Layer 2 of a small transformer language model trained on English Wikipedia (9 layers, counted from 0, width 128).
Take only the direct path to the model's output, skipping the later layers: a vector added to the residual stream pushes a token's score in proportion to its dot product with that token's output vector.

Output vectors of the tokens that the questions are about. A number n stands for n times 0.027.
"ap": 45 1 32 4 -36 0 -22 13 26 -8 15 -7 8 21 45 -32 -19 14 -23 2 -1 -36 48 8 -34 14 13 -29 6 16 -46 18 33 22 18 -33 5 -30 6 -34 42 8 13 -2 11 -4 -9 9 -41 -36 -15 41 16 13 -21 7 9 8 -1 11 4 -29 -31 -13 10 13 48 -56 20 -5 -1 5 14 -7 -20 -15 18 52 -43 -9 -33 -18 14 49 -41 5 -1 -9 7 2 24 5 1 21 42 54 24 2 0 36 15 60 4 -32 -31 -67 -21 -13 -18 23 6 -31 -5 -29 32 -5 12 16 -55 38 -47 -15 -6 -14 -18 -38 3 -5
"|": 26 -17 -19 15 22 6 -27 13 -11 -41 27 -4 2 -34 -52 15 -41 24 -36 -31 -7 4 0 31 -3 19 -44 -50 0 -35 19 -33 -3 45 -17 44 -5 -25 -1 -15 -45 32 -34 -52 -29 -19 9 34 -23 51 18 -15 33 28 21 34 -9 10 -47 -11 34 14 -29 -4 -2 -44 -24 29 -32 16 -18 22 -23 -40 -25 11 4 -33 9 37 -15 8 22 16 42 29 7 42 -1 -37 37 24 -20 16 16 -50 -8 8 16 18 93 46 -6 32 -6 17 -67 -71 9 10 35 -15 30 -13 -19 11 2 5 11 15 -1 23 -14 43 15 5 7 -16
"ov": 32 -1 17 -22 7 5 2 -45 29 -6 6 16 -22 -32 -25 -34 -2 60 -14 -31 8 -24 20 6 -2 32 -19 -43 -14 -55 37 32 19 37 21 15 -12 12 -16 23 -62 -69 29 43 39 -25 -10 44 3 -38 38 45 -31 43 -36 28 38 -6 20 7 36 4 -35 47 -35 -4 30 6 23 -16 0 6 27 -11 35 2 -30 34 -29 44 -41 -4 11 -18 -6 -32 27 -30 23 -8 -22 12 -7 18 30 19 -3 16 -6 -10 -28 -12 -20 -36 -47 -11 -29 12 31 -8 2 14 4 1 -17 -34 -38 9 -48 12 -23 -19 -44 27 14 -26 30 61
"art": -7 -3 22 5 -7 45 -15 -48 -20 24 14 22 42 52 7 -29 14 46 -34 13 -6 7 26 -20 -23 7 -14 -42 20 -16 53 -53 61 4 -32 -21 -3 -4 3 -17 8 41 -34 52 -41 -27 13 10 -48 -38 -5 14 39 -2 -3 -8 9 -29 13 43 -70 -50 -23 23 -6 -14 -16 20 10 8 39 -15 -9 -14 -22 -23 26 38 7 3 23 -10 23 -11 -33 13 17 3 22 4 -4 -46 4 -45 15 3 7 -1 -48 26 1 23 37 -51 -18 1 -27 72 79 -43 -24 5 14 23 -55 -3 12 -30 -5 4 12 -3 -23 20 -20 5 -9 53
"–": -23 3 -42 -10 6 2 -36 -10 38 30 -2 20 -12 -15 10 -14 27 32 31 11 -2 6 -5 17 -17 -20 6 -21 7 27 -19 -27 -26 54 8 21 -17 1 46 -20 -19 -14 35 19 11 -13 -25 7 -41 -8 -17 13 -17 8 -8 -4 -37 -13 25 2 -26 4 -14 1 16 -52 15 27 37 10 -12 -10 -9 -10 -51 8 47 -2 -4 59 -6 -8 3 35 0 -4 9 26 -8 28 -21 8 6 -3 24 23 -24 29 12 44 -8 11 -15 16 12 -2 15 -17 10 27 -8 -24 -38 -25 4 0 -4 -40 -30 -44 -38 -27 7 1 9 -4 -2 38
"th": -45 1 2 18 -9 21 -26 18 -10 33 36 34 62 17 -10 42 56 -20 -11 10 -18 -12 -91 -52 -37 -61 45 -6 5 10 -31 -25 10 -3 14 -74 66 14 22 36 -12 13 -8 -17 23 -35 -35 -54 -17 -5 -14 46 9 -45 23 -30 4 35 9 -5 -27 23 34 72 6 -27 32 -54 13 -4 22 -15 -35 -7 -2 -8 78 -6 -19 6 15 -63 27 -61 9 -4 -13 16 -4 43 40 -15 -17 20 -25 -28 14 38 -9 -17 35 50 44 31 -1 -22 -24 30 -3 19 9 -7 2 0 11 18 6 -29 -60 4 -39 -4 -48 9 -31 -2 9 26
"an": -6 8 10 -30 -29 8 -17 4 -4 23 -18 -23 16 15 19 -12 -35 -10 -32 -6 35 29 24 -17 -15 -34 -1 35 38 -19 31 6 20 -2 -15 7 17 1 1 -23 -11 21 -2 -25 0 -35 12 -23 -23 -34 -15 -5 -5 28 -20 35 -12 43 13 26 -13 -8 -24 39 -8 -4 0 20 20 9 -4 8 9 -4 34 -5 11 18 13 -79 -10 0 21 30 33 -5 24 38 17 9 -12 4 26 -13 -1 21 -14 15 -17 -17 -11 -5 -68 -31 -3 -9 -62 -4 7 -2 25 20 36 -34 13 -1 13 -41 -21 29 -16 -43 -15 -25 45 3 37 13
"ry": 40 -5 34 -1 -15 4 -38 47 35 -8 -16 25 49 -20 -32 7 -1 7 -18 12 26 -7 -31 13 -39 22 9 -12 -31 42 38 10 -23 -12 33 -28 4 31 68 -31 9 5 -24 33 -44 -2 -17 -44 -19 -26 36 -41 22 18 6 30 36 -53 28 -34 -84 -7 18 44 -32 -31 45 -22 -16 -42 -35 -16 -4 -3 -34 -2 -39 84 -1 -32 -4 41 19 0 30 -9 -26 -11 59 -31 57 15 31 -50 41 31 8 -18 41 -14 -10 10 -27 35 10 -2 -8 -6 -24 26 26 50 -29 -27 -22 -26 29 -12 -36 -51 -52 -5 1 58 39 -39 -21 5
"ers": 14 1 24 47 -25 -21 -56 -3 9 -25 21 28 44 -34 30 10 -14 -49 -4 4 8 0 39 8 28 41 -29 6 -51 -13 20 -16 -31 57 4 10 87 16 -6 -2 48 -25 25 15 -7 4 7 19 12 -29 -31 5 -5 16 -9 35 -19 10 -8 39 12 -25 -2 -8 29 -45 -14 31 14 -14 2 -60 21 -22 23 -21 41 12 28 -16 -17 -15 20 -13 -52 54 17 18 -4 -42 2 17 -5 41 16 -13 0 -55 -34 -65 -18 -6 29 1 6 -5 11 35 26 -15 2 65 -17 -17 -46 -15 -32 -33 -36 22 -41 32 -52 -6 12 -17 -15 -5

Each question shows what one neuron of this layer's MLP adds at an activation of 1. A number n stands for n times 0.0092.

n248: -22 -17 -16 3 13 20 20 -5 2 3 7 10 -18 19 18 -4 13 9 3 10 8 -12 -13 20 -1 -35 12 -8 -3 1 -20 1 -8 -3 13 20 15 -6 11 0 -1 5 -1 14 7 0 5 -2 -4 20 -3 -1 0 -12 12 -21 -18 -3 12 25 -16 9 -7 16 4 -15 -3 22 -2 10 -16 0 8 24 -12 3 9 6 -3 -3 -2 7 9 -14 -31 -18 21 -15 18 -4 7 10 -5 15 0 10 -13 -10 5 1 -11 -5 -6 -32 -3 -25 1 -16 23 8 -16 -7 -4 -6 -12 17 -21 -29 20 -4 17 3 -5 -10 -1 3 -30 18
Which three tokens does it push up most, strongest first? "–", "art", "th"

n394: -12 26 -19 -1 9 12 -6 -17 37 23 2 -18 20 0 2 -6 -13 0 -4 -11 -10 1 9 6 26 -2 0 6 -1 -2 2 13 -17 -4 -9 6 2 -1 -10 -13 17 22 -10 5 1 0 -1 21 5 1 23 -7 -10 -2 -9 1 -4 1 -4 3 5 -2 -30 19 5 -12 -11 10 -5 0 8 14 -5 -14 7 15 -12 -16 10 2 -10 -14 -7 4 -5 -10 -2 -13 0 4 10 -31 8 17 -27 -2 -1 -2 -7 -7 -3 -8 17 -11 -13 8 -7 -19 9 24 -2 -5 -1 -15 -12 -11 7 17 -7 -14 25 18 5 5 -5 0 2 6
Which two tokens does it push up most, strongest first? "|", "ov"

n15: -24 14 -7 -10 -5 18 -16 -20 0 -4 17 -18 -7 -5 2 -8 8 -11 -5 -1 -7 3 15 14 18 -11 3 -16 8 2 23 13 0 -3 0 -1 -3 -4 -3 5 -4 -5 2 -6 -22 17 -25 15 5 14 6 13 4 19 12 -11 13 0 1 -4 1 -1 -9 1 -12 28 -14 1 10 15 -1 -23 18 4 14 9 7 5 9 1 -15 9 -7 -9 4 6 12 -7 -3 -9 3 -7 -1 -11 -13 -12 1 13 -6 4 -13 -5 18 -20 -30 -6 2 -19 6 1 -1 12 1 -4 5 2 -26 16 -2 -5 25 -2 -6 -13 -10 -5 5 21
Pushed down most: "ry"

n186: 5 29 18 1 -10 1 13 -3 12 -5 1 -14 15 4 11 -11 -4 9 -12 3 -21 -22 -13 -3 -11 -2 -6 10 -22 6 -13 9 2 7 1 2 -7 -14 -10 -4 10 6 3 -20 -14 -18 9 12 28 2 -3 -2 -17 10 3 6 -17 -20 6 6 13 -12 23 6 -4 1 14 8 2 -2 17 0 -4 -11 -24 16 18 15 2 7 -24 -4 -14 -11 2 12 -6 -3 -3 -2 7 -21 7 10 -12 1 2 -9 15 21 -6 -3 -7 -16 -2 12 20 5 8 4 -21 22 8 -2 10 -17 -19 -17 3 11 -6 7 6 -36 8 -9 -9 10
Pushed down most: "|"

n507: 11 -7 3 -1 -6 -13 9 -8 38 6 -3 9 5 5 -3 2 3 7 24 19 4 1 26 -18 -39 -13 -2 -17 -6 28 11 -15 -7 15 -12 15 -7 -5 27 2 14 6 16 31 7 26 -7 -5 1 -28 -10 15 -34 12 6 -12 -1 -4 16 9 -18 -3 3 -6 22 -22 45 24 -7 -26 -16 -12 -7 6 -40 -14 0 3 -35 14 -27 -8 -17 -16 4 3 -6 6 -19 -27 -18 -6 -6 -19 6 20 2 -15 5 38 12 -11 -23 8 11 3 -27 -3 3 -21 -4 0 17 -1 -10 -9 22 -17 47 0 -11 -5 21 6 13 -23 -9 30
Which of these tokens does it push up most? "–"

n509: 2 17 11 -17 -18 12 -4 -6 -1 10 4 -1 -4 5 -16 5 6 13 -4 -15 8 16 11 -3 -3 -13 -10 18 8 21 -10 1 -9 -2 -2 -2 -17 -1 -3 -14 -1 21 0 28 -13 12 10 0 27 -3 -11 12 4 0 8 -21 -12 -15 7 -11 -3 4 -2 7 38 -25 -17 -8 -10 -18 11 1 5 -8 -11 1 5 17 9 14 3 5 5 12 -3 20 15 -9 -4 -21 4 15 -7 0 13 -5 -20 15 5 -6 17 9 -1 2 1 -3 -15 -9 -12 16 0 -11 -12 7 -4 2 -12 0 -24 9 -13 -18 1 3 15 -4 0 -14
Which two tokens does it push up most, strongest first? "–", "ry"

n84: 1 35 7 -1 -6 -8 -7 -16 -7 0 12 -1 -16 7 2 -2 6 4 -5 7 -8 -19 -7 3 -1 -3 3 29 -19 -1 -20 9 7 17 -4 12 0 -24 4 -12 -21 6 14 -21 -6 3 6 18 2 11 -2 -7 -23 10 -10 11 -25 -19 13 29 16 -4 19 8 7 -5 23 -17 -7 7 5 1 -2 -20 -10 2 -6 22 -10 3 -11 -5 -17 -4 -16 1 -3 2 19 -3 1 -17 -1 6 -7 -5 2 -9 8 6 0 7 -4 4 -7 -1 18 4 -6 10 16 -1 4 -16 20 -7 -20 -1 12 5 7 6 -15 -17 14 -2 -9 15
Which of these tokens does it push up most? "ap"

n441: 3 -80 -12 -11 11 14 -5 -2 0 -3 0 8 2 -19 5 -12 28 39 -11 9 -15 -4 -15 9 -14 1 32 -22 13 21 10 -7 -11 17 -15 -13 -4 -14 16 10 30 9 11 26 4 7 -5 3 -12 1 -6 -8 7 9 -18 6 -3 2 -16 5 -7 15 -7 16 -12 -23 21 -5 18 -1 -11 -5 0 2 -8 -6 -34 -6 -7 22 7 7 -14 18 1 -9 -11 11 5 -5 17 -1 2 12 -1 -3 -4 -9 -10 2 9 -6 -26 12 17 27 -8 3 -10 -13 -24 9 -1 -1 -19 -5 -1 -16 -4 27 -19 18 6 14 20 16 -5 12
Which of these tokens does it push up most? "ry"

n296: 9 -1 3 17 8 14 15 21 10 1 -7 -18 -8 4 1 -4 7 -15 23 11 -1 -1 24 17 4 -1 -17 5 -15 -3 13 -3 1 -1 -4 -4 -7 5 2 7 6 -18 12 -7 3 -27 10 -2 -3 11 -16 1 -2 -16 11 2 9 -7 -4 -2 15 6 0 6 -3 -12 -17 10 3 -4 11 5 7 -7 -21 5 -12 11 1 -21 -8 -2 15 -10 -4 18 -14 26 -6 2 -4 -5 -15 13 9 -3 -9 24 -14 4 -8 -4 3 0 0 -4 11 0 -8 8 -39 -16 5 1 -7 9 1 -10 -12 7 -13 -9 11 -15 -5 14 5 6
Which of these tokens does it push up most? "ers"

n424: -7 33 -1 -5 13 -17 6 -17 -5 5 1 5 -14 5 7 10 -11 -13 6 4 -19 -7 -10 -1 -8 10 7 21 -16 -12 -4 10 -7 26 -7 11 10 -26 5 -15 -30 2 8 -9 -9 -3 20 14 2 4 -10 -5 -20 5 2 2 -23 -20 1 -1 17 -7 20 2 -8 7 19 -10 -8 -1 -6 5 -15 -15 -13 -5 3 2 -19 4 -21 -8 -4 -7 -13 13 10 -11 5 -1 -1 -15 -5 2 -19 4 7 -9 25 -8 6 6 -5 22 14 -2 35 22 3 15 -3 4 15 -4 18 -15 3 0 4 19 20 -1 -8 -19 8 2 -1 17
Which of these tokens does it push up most? "ers"

n21: -9 -11 -7 9 -3 5 -4 -6 8 22 -17 -2 -3 22 -6 3 -34 -12 -5 3 12 0 11 -14 3 10 -18 -1 10 -2 -8 18 17 3 12 13 -5 -5 0 -19 1 22 7 -22 -5 -2 6 -20 0 -7 23 -1 3 5 12 -6 6 9 0 -11 7 12 21 -6 -28 14 3 -2 27 -2 -6 2 -7 11 7 6 17 12 -10 2 -5 -12 5 -9 -3 1 -5 1 8 10 8 4 -4 -4 -10 7 9 3 6 -20 4 7 -3 -12 -2 7 -1 -6 1 -11 -8 -2 -5 -11 14 7 8 -16 -22 -2 7 4 -19 5 -13 -11 8 -4
Which of these tokens does it push up most? "an"

n209: 5 27 -1 -7 -17 13 -3 5 -20 7 -7 -18 -5 -16 -20 14 -3 -10 17 3 -14 1 6 -11 3 6 5 17 4 26 -15 11 -4 -3 -18 -4 -13 2 -10 -26 -4 -4 6 9 13 0 -6 -30 -3 -16 -1 12 -2 8 7 -1 -4 -3 9 -13 10 -4 -26 18 4 -6 -4 -7 7 10 5 0 4 14 -1 2 -2 10 0 11 17 0 11 42 -9 -15 0 5 3 -6 13 4 -3 16 4 3 2 1 -4 -13 -33 -5 5 -1 -27 -3 3 -3 -1 -1 -11 2 19 -1 11 -6 12 -8 5 -1 12 -12 11 2 10 5 9 5
Which three tokens does it push up most, strongest first? "an", "ap", "–"